Layer 10 of a small transformer language model trained on English Wikipedia (15 layers, counted from 0, width 128).
Take only the direct path to the model's output, skipping the later layers: a vector added to the residual stream pushes a token's score in proportion to its dot product with that token's output vector.

Output vectors of the tokens that the questions are about. A number n stands for (n - 500) times 0.0024.
"in": 432 454 573 624 320 370 364 552 527 662 463 404 430 455 563 571 498 599 499 402 662 611 657 532 553 455 660 609 553 321 368 459 502 495 445 676 458 547 428 742 676 434 446 581 645 638 518 343 398 235 381 427 630 585 454 590 408 580 437 549 264 586 452 525 669 419 280 523 707 434 535 703 408 453 446 599 566 418 361 466 480 551 530 498 465 627 605 560 519 596 448 586 329 545 335 444 561 431 499 507 420 451 580 435 542 492 358 429 559 429 474 593 551 552 676 504 427 460 591 374 425 542 462 416 382 440 483 572
"f": 590 455 533 528 725 522 370 405 457 517 406 507 453 419 642 528 607 449 523 579 616 564 451 547 561 655 674 565 309 551 318 611 579 568 529 514 339 363 640 511 692 549 478 532 553 554 507 322 613 437 572 529 433 390 592 435 614 652 520 548 570 340 555 435 450 457 469 540 550 444 485 487 296 401 556 499 526 635 389 593 581 586 424 789 448 706 525 405 428 348 507 542 557 417 370 594 364 238 411 528 485 612 403 360 398 505 564 575 501 492 390 559 426 424 613 398 342 433 489 364 551 586 344 523 514 401 652 452
"ced": 631 640 192 517 587 374 656 482 554 482 739 372 666 618 611 517 452 768 518 673 571 557 309 443 263 745 789 581 448 739 587 578 463 239 348 575 521 393 520 652 754 336 355 229 381 427 482 369 453 672 253 649 398 445 697 339 384 702 714 749 598 413 618 540 345 328 474 506 521 537 557 466 616 819 362 371 458 507 443 602 695 564 587 630 554 335 575 242 555 641 591 492 591 281 180 758 399 401 478 561 470 459 665 538 408 564 335 594 357 113 384 418 431 254 365 347 684 462 398 562 549 525 719 561 420 457 330 279
" World": 586 651 263 501 452 609 426 426 457 470 635 425 298 674 464 680 357 575 345 447 510 468 492 501 461 452 466 393 747 690 498 510 416 347 571 524 257 495 471 339 529 593 316 363 454 436 494 481 581 585 343 610 400 523 465 430 518 504 501 504 815 404 496 604 447 623 642 588 501 568 581 529 682 508 526 596 424 549 474 534 426 520 641 569 513 446 414 479 377 452 464 394 411 336 591 498 623 517 656 524 603 620 581 637 386 513 682 565 476 572 557 386 617 416 393 580 341 427 461 445 467 557 606 487 611 285 487 322
" Or": 420 539 437 581 531 576 544 684 569 422 657 530 425 614 426 492 456 577 305 516 540 573 562 386 480 504 529 258 531 495 553 454 489 358 412 557 305 402 484 509 520 646 382 374 461 579 466 465 513 521 309 533 473 457 429 409 494 446 471 489 505 287 505 420 399 535 693 458 241 601 513 358 670 471 515 567 489 498 441 572 469 515 556 538 535 536 571 422 701 424 422 302 468 251 580 670 393 573 538 619 538 553 599 637 556 587 374 580 605 568 531 467 641 392 584 484 517 557 536 653 504 469 479 471 672 568 452 486
"ward": 540 623 415 458 556 624 648 694 561 662 719 455 494 574 591 530 539 593 416 358 467 463 323 359 118 703 476 599 501 637 490 402 645 428 475 572 360 580 376 644 790 302 637 400 445 601 512 274 577 464 410 687 568 578 577 389 549 566 876 762 610 435 603 427 450 569 368 461 432 721 472 425 409 583 432 490 481 296 691 571 465 782 486 383 638 262 383 391 274 405 462 451 299 395 580 610 518 582 498 432 570 623 393 380 426 440 602 406 661 410 487 389 251 599 632 528 548 770 236 370 627 484 514 534 312 458 308 193
"les": 671 528 649 536 419 320 577 817 415 432 736 497 378 557 759 534 463 455 530 405 324 572 561 421 463 644 646 275 701 450 430 423 492 390 471 643 461 678 383 327 877 666 555 381 560 205 486 464 673 521 575 480 190 492 484 325 439 525 423 532 677 611 633 558 367 433 483 339 475 622 602 615 623 573 525 613 347 756 618 504 465 735 653 475 532 636 540 416 557 364 377 249 593 496 509 451 539 315 272 598 386 497 316 608 452 650 324 289 475 189 383 301 612 558 504 554 563 730 163 358 557 415 535 399 497 454 518 686
"clud": 634 558 247 575 509 501 613 431 524 254 608 166 410 544 489 617 645 523 597 662 387 523 406 342 364 739 641 619 440 777 516 471 473 394 287 502 529 419 642 679 884 671 431 583 318 274 463 299 371 488 356 767 309 594 768 286 693 465 666 591 694 497 523 481 349 409 750 232 192 467 352 590 653 502 564 321 374 560 444 513 373 492 446 678 606 585 665 382 568 475 578 198 481 318 462 620 434 382 598 645 605 533 577 653 536 446 730 626 553 273 520 469 632 193 497 299 468 592 497 523 574 486 628 618 372 451 343 319
"at": 327 462 518 342 454 450 607 501 635 471 402 558 438 487 649 453 428 346 684 566 484 547 551 471 608 381 408 480 501 436 593 639 522 560 564 622 505 595 499 585 688 537 450 579 338 511 516 567 648 505 359 363 630 517 450 616 405 606 600 450 304 426 592 575 533 376 501 498 475 585 409 460 571 654 625 390 622 452 476 484 423 337 425 478 452 605 570 588 553 606 400 561 339 632 243 345 604 540 732 568 362 340 367 590 455 443 419 458 593 668 293 501 488 507 634 431 286 376 517 678 476 588 511 499 321 509 461 549
"ime": 368 513 530 658 503 328 626 381 395 439 500 423 327 491 307 507 499 405 624 364 798 447 585 319 447 486 730 420 599 511 495 517 374 579 568 448 400 541 398 662 812 513 481 445 663 607 466 491 371 738 634 342 370 725 499 477 506 504 655 568 570 469 462 487 559 644 623 593 318 403 499 482 594 836 896 419 398 352 534 615 421 533 437 733 723 654 436 290 542 495 507 435 441 490 431 584 575 438 421 363 272 640 468 486 522 303 598 608 790 482 561 296 335 359 617 367 168 601 512 391 679 557 540 416 636 67 270 383
"ces": 443 580 268 337 398 441 593 518 627 405 632 403 489 527 672 607 181 597 355 691 720 654 550 573 330 704 849 504 492 568 666 304 682 208 320 486 624 474 454 472 886 375 313 311 245 575 466 339 538 554 372 372 396 537 826 383 547 542 615 615 488 405 598 598 496 557 461 236 392 590 551 441 758 825 463 345 332 566 538 496 480 541 481 702 573 578 489 300 534 459 598 408 616 319 322 652 492 628 424 445 514 603 644 626 363 468 372 653 565 363 432 414 558 230 297 586 666 622 602 348 533 449 654 526 399 432 312 391
"orld": 440 515 509 669 507 693 625 554 476 375 527 547 289 652 425 665 385 743 291 543 461 250 514 543 406 505 474 343 765 563 611 319 568 509 486 668 400 479 486 602 763 680 295 458 370 497 408 352 489 531 350 615 449 665 489 449 422 411 582 431 450 725 549 626 496 563 407 559 564 433 622 505 695 614 665 293 316 372 430 507 537 444 659 755 563 503 572 429 559 642 410 470 382 431 481 516 477 489 493 672 503 493 656 643 224 313 718 385 339 321 505 275 543 284 610 575 268 533 438 625 346 463 565 557 540 380 415 525
"son": 515 523 279 354 661 425 474 396 387 542 605 347 346 466 656 361 446 773 475 442 779 480 439 486 337 667 364 547 750 393 547 357 487 453 475 433 591 650 384 427 969 719 446 582 339 541 500 194 555 586 307 770 209 476 506 286 668 672 596 807 489 505 593 584 536 554 623 323 290 530 599 599 622 432 534 572 323 505 643 628 254 505 394 701 477 441 549 618 528 429 219 283 642 637 392 593 634 605 443 375 571 481 554 438 328 725 407 458 490 282 329 647 512 374 558 288 621 658 506 656 566 578 421 415 315 567 419 386
"eries": 429 547 373 500 418 353 571 461 450 406 591 284 333 497 650 473 577 557 579 467 322 587 592 609 607 535 465 376 679 614 450 384 432 357 450 556 446 694 329 599 832 442 466 609 187 518 423 594 464 537 386 703 334 739 675 526 546 397 611 383 449 382 358 516 344 377 531 543 431 700 409 500 506 619 477 610 379 446 614 366 673 426 504 824 632 440 227 583 428 677 534 478 468 373 545 646 718 309 563 381 448 504 609 789 439 438 620 459 738 278 699 385 396 430 352 463 452 754 303 574 474 442 736 669 517 331 368 373
"se": 761 507 241 372 655 406 573 408 319 572 518 508 554 557 735 561 513 484 559 653 646 487 523 439 466 552 706 319 579 445 601 307 321 356 633 525 604 504 331 383 610 444 586 552 325 387 483 426 414 299 394 651 675 782 500 568 727 570 658 434 569 439 761 554 524 241 557 500 483 295 660 262 767 510 251 460 597 581 454 750 445 411 444 651 512 664 507 266 541 529 500 418 578 533 365 557 423 399 375 377 364 667 594 715 448 750 500 490 737 541 473 485 482 292 567 343 236 471 275 429 417 539 487 591 391 470 542 327
"istrict": 177 528 437 660 518 638 559 444 433 480 756 537 268 577 430 574 520 602 408 647 565 213 439 655 471 574 431 280 545 463 476 203 479 290 509 788 354 630 556 623 736 529 407 591 382 449 425 582 254 431 546 334 527 324 743 496 288 401 491 600 552 584 509 545 443 519 540 448 289 535 347 371 648 631 404 401 304 548 739 617 484 571 348 496 732 426 463 475 406 561 338 435 381 436 479 565 738 512 519 606 505 487 695 406 450 316 612 672 367 342 867 552 498 583 747 400 376 638 541 446 738 610 607 491 612 372 487 358
"=": 173 638 401 624 562 738 524 358 486 470 537 359 438 595 410 545 366 371 381 376 436 334 409 490 507 586 547 507 593 636 376 531 444 447 463 415 652 582 416 659 594 711 621 409 336 419 439 394 510 570 303 715 167 395 682 458 548 542 611 605 400 635 522 362 267 518 300 581 580 471 512 425 464 639 601 555 279 543 522 702 510 485 569 519 521 477 512 460 389 434 340 574 400 496 225 407 800 297 471 606 550 604 508 673 627 482 527 553 602 445 520 493 570 558 651 325 555 760 444 564 466 493 516 555 457 514 568 644
"ember": 448 516 566 766 496 535 488 368 476 406 455 353 305 492 484 448 623 681 553 371 533 216 464 86 293 644 532 223 610 655 566 558 128 185 509 689 429 626 523 474 775 508 481 358 407 591 472 194 533 577 582 438 600 664 765 482 418 415 721 591 681 666 465 341 516 549 467 488 571 532 345 292 679 612 553 374 456 479 469 660 471 496 562 572 693 728 594 417 439 793 264 379 521 252 407 657 703 261 598 604 301 254 650 645 361 624 421 658 501 577 679 517 552 488 625 224 296 572 633 679 585 361 619 318 627 504 344 433
"ates": 332 527 600 327 647 457 556 515 618 432 538 531 193 440 645 410 367 427 571 491 476 482 322 511 390 519 591 444 470 403 719 511 391 539 335 451 565 650 461 679 884 548 227 455 417 411 465 480 462 608 562 326 365 460 725 388 474 639 477 827 542 619 504 424 455 601 498 457 294 883 366 409 840 721 633 171 371 560 343 604 513 525 558 527 509 543 573 537 433 597 409 277 303 594 322 293 585 478 665 595 562 409 539 605 612 213 469 360 474 537 477 546 480 513 423 524 617 609 359 422 548 467 750 543 566 545 584 384
"ram": 581 556 347 561 444 556 736 480 653 413 598 424 526 272 472 566 381 378 434 610 654 401 682 393 462 480 431 467 548 431 610 362 483 423 480 508 382 765 355 391 918 560 382 316 431 492 499 450 379 286 443 738 372 510 496 450 500 579 490 521 720 511 651 441 344 421 484 507 224 684 706 515 674 512 568 647 532 503 458 648 517 565 433 395 568 343 698 525 305 570 448 421 307 563 393 494 546 473 436 588 603 524 507 481 503 471 658 349 471 261 536 483 519 597 436 603 399 702 257 556 650 500 616 718 464 299 516 483
"8": 490 527 320 568 470 449 523 443 513 392 520 495 624 400 419 453 580 626 331 395 417 412 430 437 533 537 524 611 553 624 536 519 487 599 513 659 646 467 401 449 488 418 460 565 457 552 469 551 377 402 559 483 482 565 582 398 519 588 436 514 493 483 436 507 490 617 482 453 505 474 372 367 452 605 488 365 556 435 663 636 545 474 522 420 648 539 515 481 608 498 572 518 471 498 520 425 541 541 675 392 547 391 334 458 509 481 454 544 444 378 427 562 485 546 465 567 572 552 500 458 476 377 684 602 541 504 590 516
"pen": 667 561 371 687 367 436 578 603 325 441 495 394 425 495 528 465 456 639 554 470 435 408 425 509 511 643 568 628 695 589 429 300 541 327 607 489 487 363 580 225 795 549 588 503 620 229 477 402 478 468 217 745 365 480 354 495 689 453 437 621 665 411 506 488 438 375 747 414 398 708 297 412 653 727 438 478 301 717 346 695 584 533 506 743 721 478 492 472 549 635 535 349 391 499 449 664 418 662 580 533 432 415 555 752 432 355 434 642 340 317 478 564 408 539 617 365 415 797 311 349 439 479 613 448 467 436 519 394
"ce": 590 568 329 335 347 278 708 654 601 473 581 363 536 501 677 750 461 693 689 735 751 489 414 550 375 607 521 540 465 491 613 352 662 583 390 599 615 458 581 376 782 488 431 335 489 619 501 433 574 402 234 505 540 353 630 443 477 598 491 501 657 410 346 669 491 493 476 245 423 634 431 507 536 632 392 339 607 701 335 378 497 614 340 706 540 409 439 169 272 433 670 468 458 405 410 563 451 493 508 414 525 674 543 469 603 493 475 699 529 339 409 568 421 221 661 479 516 744 533 360 482 549 593 452 343 482 272 471
"ark": 401 464 428 590 488 746 456 213 392 377 525 286 449 553 710 565 425 511 617 543 668 381 415 642 492 377 385 522 476 504 513 410 255 232 326 652 442 253 447 575 824 427 478 335 347 557 477 493 433 534 573 549 431 708 550 524 455 497 696 753 521 768 550 637 470 484 644 481 471 681 452 547 784 350 273 469 351 442 472 478 437 537 555 548 492 558 613 507 602 732 328 382 308 597 303 731 588 543 624 472 301 353 520 406 383 534 395 493 428 507 763 593 601 391 577 496 338 582 543 598 528 589 784 435 515 433 483 300

Each question shows what one neuron of this layer's MLP adds at an activation of 1. A number n stands for (n - 500) times 0.0014.

n411: 522 345 460 362 500 676 378 527 434 544 569 464 367 429 377 536 577 584 448 424 506 335 521 539 429 443 372 477 586 427 479 497 378 581 288 552 517 223 547 508 579 403 427 660 346 355 691 461 589 538 584 691 419 527 530 605 444 383 428 427 411 653 744 458 611 500 574 497 836 432 712 524 493 517 430 537 487 548 539 179 374 732 468 869 436 418 590 525 627 517 517 487 395 688 524 607 591 546 469 558 392 556 565 445 514 343 579 523 439 449 556 379 540 436 409 631 305 389 645 630 297 333 483 576 366 462 539 756
Which three tokens does it push up most, strongest first? "orld", "ark", "in"

n103: 556 378 530 324 485 481 342 482 684 515 528 700 497 478 542 371 611 398 349 703 613 503 509 444 509 251 522 500 352 438 692 689 431 382 382 584 391 518 626 687 570 604 267 637 572 551 597 534 589 416 530 336 392 543 572 606 614 550 350 581 424 464 476 535 712 506 590 272 542 491 416 419 541 573 563 545 461 580 497 394 580 465 529 416 572 408 289 344 477 606 482 365 416 608 469 537 425 425 607 681 626 468 430 423 603 446 494 359 600 572 481 422 402 454 363 538 491 568 494 509 512 509 677 592 477 682 494 414
Which three tokens does it push up most, strongest first? "ates", "at", "ces"

n148: 466 457 341 579 500 384 437 390 512 517 645 538 448 290 459 554 464 514 296 459 426 530 554 477 775 481 420 439 483 571 468 443 500 650 374 532 643 500 659 568 490 428 379 416 445 425 445 619 476 434 419 376 497 619 531 638 419 424 585 526 477 455 557 535 489 297 531 412 407 567 445 424 429 588 553 486 464 374 524 488 572 419 317 638 703 562 331 564 597 436 543 606 566 465 302 357 469 517 678 491 592 429 469 637 454 438 587 452 638 701 645 422 428 409 526 476 542 531 503 663 503 557 542 597 398 561 446 695
Which of these tokens does it push up most? "eries"

n123: 460 556 449 379 578 629 497 527 744 464 364 515 541 500 566 400 416 449 360 491 340 494 574 506 464 388 375 385 679 615 690 512 485 599 749 433 570 410 569 423 783 728 381 415 563 591 552 437 541 410 476 623 620 442 362 450 574 379 315 459 634 649 334 532 494 529 309 521 524 479 631 485 447 475 695 588 566 317 433 537 536 491 569 438 437 478 389 487 538 287 395 557 578 631 620 432 572 402 509 497 459 356 485 364 494 404 450 398 474 625 654 443 718 399 566 424 509 540 373 588 470 575 612 549 286 537 412 469
Which of these tokens does it push up most? "orld"

n291: 226 434 553 605 567 432 375 510 382 423 538 421 337 461 404 572 413 523 410 553 361 402 696 377 477 564 599 580 562 545 398 425 628 489 490 539 399 470 711 493 331 553 608 682 322 440 504 437 443 500 456 554 373 626 490 625 428 563 592 552 398 659 726 313 761 447 584 384 632 436 531 497 323 456 589 490 436 559 523 542 328 481 586 316 310 564 550 664 484 559 483 557 673 694 282 531 470 633 483 518 555 601 267 431 573 465 471 526 516 639 462 507 411 519 503 552 517 301 507 521 608 306 356 206 908 627 370 531
Pushed down most: "ce"

n198: 581 416 383 423 663 588 547 488 459 512 407 652 604 643 325 417 518 400 437 527 747 539 204 541 415 476 494 512 416 503 503 401 451 563 387 485 531 425 661 673 375 494 503 488 491 625 454 338 410 569 680 253 473 596 506 390 565 769 692 541 405 500 429 523 518 570 506 413 488 531 566 534 660 512 500 357 536 400 629 623 520 367 555 283 400 445 467 595 699 330 450 500 565 442 351 531 506 522 593 487 536 586 627 453 554 333 458 336 355 556 588 376 578 547 285 547 562 534 542 452 472 651 439 407 608 442 656 556
Which of these tokens does it push up most? "ates"

n477: 329 536 562 516 576 753 646 489 438 389 617 465 681 489 516 460 503 581 508 508 536 521 603 386 554 396 385 575 455 447 634 677 555 396 423 448 484 330 522 336 465 519 579 511 401 560 390 332 299 348 481 417 495 669 592 666 574 546 450 612 563 684 522 534 326 440 418 395 596 454 573 530 415 500 596 405 625 422 416 523 485 579 474 621 495 641 403 579 497 218 525 636 462 494 525 547 552 602 450 600 540 444 489 531 642 497 463 565 482 450 506 405 559 378 438 566 273 505 535 497 500 514 511 439 331 515 466 508
Which of these tokens does it push up most? "ark"

n507: 633 491 481 489 545 497 517 337 589 508 552 461 405 522 503 503 578 588 472 421 495 602 478 604 535 437 517 456 456 354 576 298 616 544 476 639 481 489 489 479 384 367 447 570 372 505 671 553 724 420 419 525 602 339 463 614 450 477 582 492 511 684 533 453 455 508 446 571 505 540 486 586 437 426 541 422 438 434 373 583 635 297 398 478 476 409 481 486 510 494 398 637 560 582 740 547 521 590 339 558 709 610 585 649 506 332 354 515 382 468 319 540 487 487 447 490 290 616 547 539 549 580 481 530 509 627 484 387
Which of these tokens does it push up most? "orld"

n309: 599 656 453 519 453 945 353 524 579 307 461 329 436 609 631 689 571 363 622 816 455 435 330 253 368 452 645 613 461 733 595 847 576 562 291 536 952 542 495 812 578 354 529 743 618 467 549 352 285 583 400 245 585 312 458 642 518 450 457 524 308 638 442 614 410 261 762 220 648 514 446 186 588 625 455 595 585 651 386 382 515 573 441 255 826 324 382 663 719 539 611 173 368 315 563 515 382 787 495 561 457 118 452 330 342 415 583 372 251 567 608 354 416 409 475 298 870 594 398 485 538 383 311 664 379 509 477 690
Which two tokens does it push up most, strongest first? "clud", "ced"

n79: 497 329 687 488 509 418 623 614 475 521 438 309 611 513 437 583 506 445 185 512 564 446 544 605 625 469 662 512 475 240 503 596 657 400 413 603 497 648 277 483 407 500 494 453 417 445 472 436 565 550 482 599 725 671 540 528 411 429 581 475 587 537 350 526 503 574 478 515 623 423 706 549 351 282 535 690 460 478 606 481 444 485 392 487 439 633 488 373 512 383 559 460 487 506 715 409 375 542 568 582 464 479 606 563 363 322 780 615 558 440 373 451 585 389 640 390 556 526 470 516 518 506 375 494 446 347 393 428
Which of these tokens does it push up most? "orld"

n473: 444 562 492 439 444 650 656 386 601 382 384 503 561 339 460 560 430 629 359 545 564 550 550 486 403 666 480 461 605 605 489 673 405 515 455 624 519 540 276 530 468 305 628 557 732 557 494 553 420 506 497 656 465 511 355 338 503 441 530 442 593 421 467 453 535 452 468 394 590 589 517 462 447 601 551 503 468 403 598 439 356 547 661 455 438 583 492 567 526 539 610 449 402 611 533 461 430 517 634 520 463 510 379 506 402 543 576 534 587 421 589 417 497 451 716 534 563 670 471 567 554 428 556 401 330 339 565 309
Which of these tokens does it push up most? "ward"

n341: 382 528 532 418 609 580 594 546 443 545 546 443 413 432 205 503 374 58 537 564 396 471 580 307 464 416 781 469 530 613 395 503 480 422 611 453 500 503 555 471 648 648 396 538 561 442 567 628 623 480 445 405 671 487 484 560 434 296 497 570 255 278 708 397 571 708 399 372 670 471 473 650 576 451 549 549 432 393 590 550 517 387 571 490 610 624 580 530 294 403 440 458 410 486 474 457 523 696 536 545 456 494 441 444 547 562 519 578 435 461 557 632 484 500 295 352 533 604 563 388 656 770 481 375 579 610 535 377
Which of these tokens does it push up most? "ime"

n27: 562 503 413 563 712 639 560 422 492 386 454 427 370 528 513 305 569 516 440 571 646 516 481 650 489 381 390 482 451 508 469 457 468 497 550 329 495 513 516 491 537 423 503 598 616 593 525 405 531 549 356 362 691 546 513 539 575 494 660 736 473 503 655 533 373 587 495 442 532 476 577 396 347 505 497 665 447 467 649 517 549 557 287 539 503 494 492 561 323 608 495 492 591 626 532 475 521 595 416 414 510 495 435 598 323 565 503 359 510 393 431 617 400 604 431 621 416 492 458 617 599 335 487 427 435 427 477 541
Which of these tokens does it push up most? "son"

n25: 365 497 583 429 674 578 638 294 482 619 423 620 406 589 365 409 727 419 383 460 428 494 521 555 453 513 361 411 614 422 592 467 567 529 572 447 386 538 456 581 346 561 678 619 606 582 412 500 374 407 588 606 366 539 390 458 432 350 619 515 565 485 696 421 578 463 351 543 615 541 536 556 563 435 575 404 485 443 365 702 412 446 533 717 343 540 364 330 483 355 530 480 594 472 556 512 555 613 423 409 607 582 494 282 652 506 327 323 400 459 600 692 520 547 533 528 571 555 514 540 380 482 564 559 477 533 418 572
Which of these tokens does it push up most? "="

n160: 347 390 420 535 429 721 694 650 366 555 493 604 587 480 350 635 519 816 290 446 363 674 417 716 558 453 452 512 533 560 636 336 484 539 614 553 347 494 545 395 504 561 497 478 607 267 496 500 360 657 390 575 391 628 210 574 657 334 523 467 507 578 612 494 542 367 419 417 585 477 346 373 519 358 663 348 581 350 425 557 576 559 503 473 539 418 696 308 459 607 424 506 621 483 507 586 426 679 366 448 494 333 385 473 473 555 506 407 552 475 544 574 366 620 480 550 516 439 614 652 432 490 442 335 511 625 491 689
Which of these tokens does it push up most? "orld"

n284: 506 319 489 421 508 315 376 460 378 603 397 393 335 649 627 413 533 642 555 574 487 566 397 410 500 472 592 463 500 354 394 548 581 405 577 615 379 594 556 749 569 400 526 467 544 483 494 325 530 569 559 738 481 426 550 532 443 386 611 546 463 613 583 651 422 415 584 517 345 620 644 497 369 531 420 478 508 526 427 410 473 486 649 330 372 379 594 567 532 459 414 581 488 459 477 663 480 491 480 536 349 514 677 460 567 491 437 607 508 567 436 589 475 375 500 587 639 342 579 555 404 344 414 611 413 545 551 354
Pushed down most: "8"

n451: 503 541 392 737 371 457 586 477 569 532 506 429 413 334 586 480 445 325 414 650 459 607 674 307 566 568 589 566 538 568 485 345 691 491 537 467 480 471 370 564 672 540 515 369 509 457 453 542 366 426 520 450 566 371 529 551 652 467 524 470 363 610 400 339 290 552 433 741 276 448 467 529 528 500 530 572 535 482 353 485 593 458 505 408 520 451 537 563 536 539 385 624 590 609 330 494 578 385 617 547 701 531 385 603 521 506 326 555 508 497 458 463 640 671 527 575 594 408 503 365 538 604 422 476 420 443 623 385
Which three tokens does it push up most, strongest first? "ram", "=", "in"

n313: 590 494 699 489 427 494 424 536 548 435 550 609 483 509 470 519 432 446 354 567 557 553 626 511 454 466 486 409 603 676 497 572 541 557 495 306 489 368 525 588 535 635 418 484 424 497 409 520 491 357 634 459 671 428 402 525 513 629 536 579 649 371 461 555 614 440 599 669 533 495 441 558 484 536 650 650 530 556 531 370 421 334 666 584 573 685 549 321 442 508 483 634 412 486 414 313 538 375 434 541 468 566 417 564 494 341 580 429 549 420 384 628 430 378 370 373 481 664 348 403 492 472 554 647 425 461 466 480
Which two tokens does it push up most, strongest first? "ime", "f"

n274: 587 327 395 306 619 577 497 436 477 434 481 512 595 381 422 488 377 585 584 556 622 349 365 724 761 624 370 482 568 671 411 564 620 503 614 576 646 463 547 612 578 575 624 338 317 305 442 391 440 588 573 526 459 413 422 383 500 424 661 415 576 449 468 442 616 510 589 512 630 437 487 240 331 628 350 547 626 510 506 415 544 628 371 451 607 440 531 589 606 706 432 456 574 749 388 187 604 513 529 578 520 390 503 519 503 437 528 358 599 411 372 377 537 476 602 479 462 467 429 451 421 649 453 394 514 700 506 477
Which of these tokens does it push up most? "at"

n145: 669 425 497 497 465 515 441 356 548 582 584 521 531 632 570 529 590 393 469 487 459 653 508 420 456 322 355 568 441 368 460 377 643 473 427 479 406 706 560 369 490 465 497 519 435 234 494 534 604 393 541 486 639 391 454 494 455 592 500 602 337 453 391 460 576 312 360 605 528 475 511 544 516 785 544 401 568 435 508 364 418 428 599 418 372 483 476 594 627 446 452 560 497 621 520 641 511 517 603 471 505 751 514 604 634 575 342 476 469 620 446 659 419 565 523 481 436 425 605 469 492 452 371 399 503 482 535 517
Which three tokens does it push up most, strongest first? "at", "in", "se"

n34: 543 477 496 375 599 481 698 442 319 408 555 406 740 519 444 517 486 532 522 545 406 510 464 545 496 420 598 643 639 540 388 551 428 664 500 462 382 567 358 603 442 355 448 652 334 639 455 467 485 408 693 843 539 580 837 474 542 522 304 250 439 529 554 514 511 545 461 546 407 479 636 668 608 402 382 429 660 566 445 423 424 600 233 621 312 647 659 619 311 456 336 667 439 492 522 526 703 697 417 305 305 635 718 580 378 688 392 257 517 450 504 539 349 398 415 445 554 637 280 444 407 610 464 609 476 500 490 332
Which three tokens does it push up most, strongest first? "se", "eries", "son"

n183: 427 527 538 313 580 450 352 550 517 539 480 468 572 491 626 341 572 533 378 440 396 422 520 575 517 475 298 561 438 611 529 525 461 530 503 450 525 467 577 614 432 560 577 363 480 536 702 437 456 417 625 410 475 553 679 469 546 302 523 634 427 592 503 660 536 567 394 530 439 519 454 433 611 545 345 312 550 395 431 283 405 513 631 477 489 403 492 537 681 403 559 652 568 649 542 372 586 523 579 634 492 522 407 463 603 518 530 442 497 349 440 442 549 579 629 543 514 443 435 304 631 395 583 525 396 612 757 531
Which two tokens does it push up most, strongest first? "ates", "8"

n84: 602 596 476 279 621 564 318 503 523 475 625 483 314 432 426 532 420 379 577 436 427 493 513 370 396 408 511 486 413 508 625 518 590 386 502 395 427 510 634 564 445 433 503 483 381 490 411 471 663 326 577 578 436 551 465 714 493 437 368 539 475 455 551 457 530 539 472 556 686 582 438 538 609 497 483 505 468 554 526 374 521 507 580 472 396 571 648 474 510 454 592 664 540 487 546 548 468 617 503 607 527 539 589 413 505 487 585 708 455 665 546 445 426 405 376 589 412 441 561 440 555 521 443 556 384 455 435 492
Which three tokens does it push up most, strongest first? " World", "ces", "f"

n207: 494 569 489 500 446 287 476 474 435 596 465 430 565 539 708 531 406 341 497 469 452 472 599 426 605 411 358 462 623 561 458 471 451 522 391 434 620 579 392 316 463 398 470 406 571 443 629 545 464 479 569 474 472 384 404 473 531 512 366 553 512 425 465 626 389 242 365 514 394 534 482 506 478 660 432 568 486 512 505 473 598 550 654 526 565 295 472 613 640 772 570 597 534 461 404 409 642 408 509 506 448 392 628 579 568 410 481 473 535 658 435 375 514 489 456 448 575 444 648 809 337 606 753 471 623 470 599 573
Pushed down most: "ward"

n119: 570 346 463 402 486 595 494 497 443 600 406 407 539 500 545 405 440 640 479 421 606 402 638 704 417 371 518 667 485 376 660 401 480 509 503 555 512 341 420 606 574 571 649 531 545 440 457 293 606 595 471 561 394 628 606 550 511 485 319 390 520 584 427 522 429 566 339 689 506 287 476 659 452 614 628 523 394 485 619 390 460 456 555 642 406 558 489 360 425 598 462 443 629 709 415 421 451 626 634 506 521 386 576 391 566 640 508 426 448 456 473 423 517 363 440 606 617 414 534 440 615 669 509 424 630 386 430 317
Pushed down most: " Or"

n360: 635 386 476 554 530 523 374 201 415 582 821 590 446 519 503 625 348 661 528 527 477 500 409 551 275 322 455 375 625 569 648 587 571 527 407 459 420 452 469 575 561 494 699 464 573 720 560 506 426 393 381 469 518 525 372 462 586 519 447 399 519 451 568 529 564 603 561 401 245 543 251 589 470 376 454 317 470 494 468 364 634 453 445 472 552 603 703 478 732 402 450 604 471 606 394 406 607 561 370 447 536 521 634 412 500 555 476 447 480 510 316 591 639 529 503 639 481 552 446 608 475 327 549 640 473 595 491 462
Which of these tokens does it push up most? "son"

n270: 491 420 478 437 422 479 399 711 650 625 494 440 477 415 503 535 405 542 377 358 387 525 728 506 531 594 406 497 474 437 477 545 450 341 448 661 447 522 422 512 333 522 460 562 535 556 497 410 568 506 561 622 414 491 500 393 484 670 580 540 652 444 520 605 378 556 542 464 421 539 546 413 462 177 481 550 525 509 342 509 557 481 431 537 350 506 447 491 366 509 383 503 614 526 353 660 369 485 695 557 589 709 457 491 399 468 535 511 473 752 598 386 497 487 410 676 325 505 415 613 391 598 539 514 654 529 432 557
Which of these tokens does it push up most? " World"

n214: 352 320 442 616 452 520 312 402 631 302 481 411 581 379 516 403 460 519 530 579 442 495 558 494 471 524 435 636 585 483 387 448 586 568 471 691 519 380 487 518 500 271 542 581 506 637 587 368 537 553 346 446 508 585 553 364 490 452 489 483 571 386 448 580 527 407 570 524 595 476 600 621 440 582 492 594 527 398 689 450 514 492 597 353 481 420 551 506 451 500 582 478 630 409 511 335 497 449 342 616 547 513 481 627 550 389 403 474 515 465 380 438 505 695 399 557 691 684 581 472 635 425 567 593 405 462 581 506
Which of these tokens does it push up most? "8"

n65: 278 625 368 485 551 530 513 401 492 605 674 376 505 541 421 487 402 323 561 513 498 553 429 567 577 650 459 488 471 368 373 364 383 494 525 512 642 370 513 609 551 426 543 413 556 644 440 441 514 590 629 367 713 445 418 513 558 403 558 316 521 609 482 463 559 554 422 589 419 526 527 645 505 626 478 381 333 542 512 639 500 433 522 516 482 535 474 615 550 543 561 487 431 601 668 558 652 381 422 489 389 510 574 624 444 612 442 537 539 483 529 356 406 532 505 390 476 471 487 618 396 495 459 592 374 434 500 529
Which of these tokens does it push up most? "ime"

n258: 456 443 283 324 509 543 364 376 479 449 330 419 458 368 480 494 626 714 485 590 473 578 506 557 571 368 424 434 406 468 467 622 517 497 427 668 281 438 368 513 490 449 533 436 723 426 361 464 603 677 583 802 454 439 437 503 572 374 497 450 538 589 541 335 517 524 428 404 465 552 589 379 293 453 636 477 549 456 475 266 383 472 424 562 520 415 497 616 616 500 690 434 546 627 567 488 471 431 526 500 518 481 561 582 586 524 637 448 541 603 551 597 508 596 566 683 558 613 464 428 552 574 657 523 510 411 558 456
Which of these tokens does it push up most? "eries"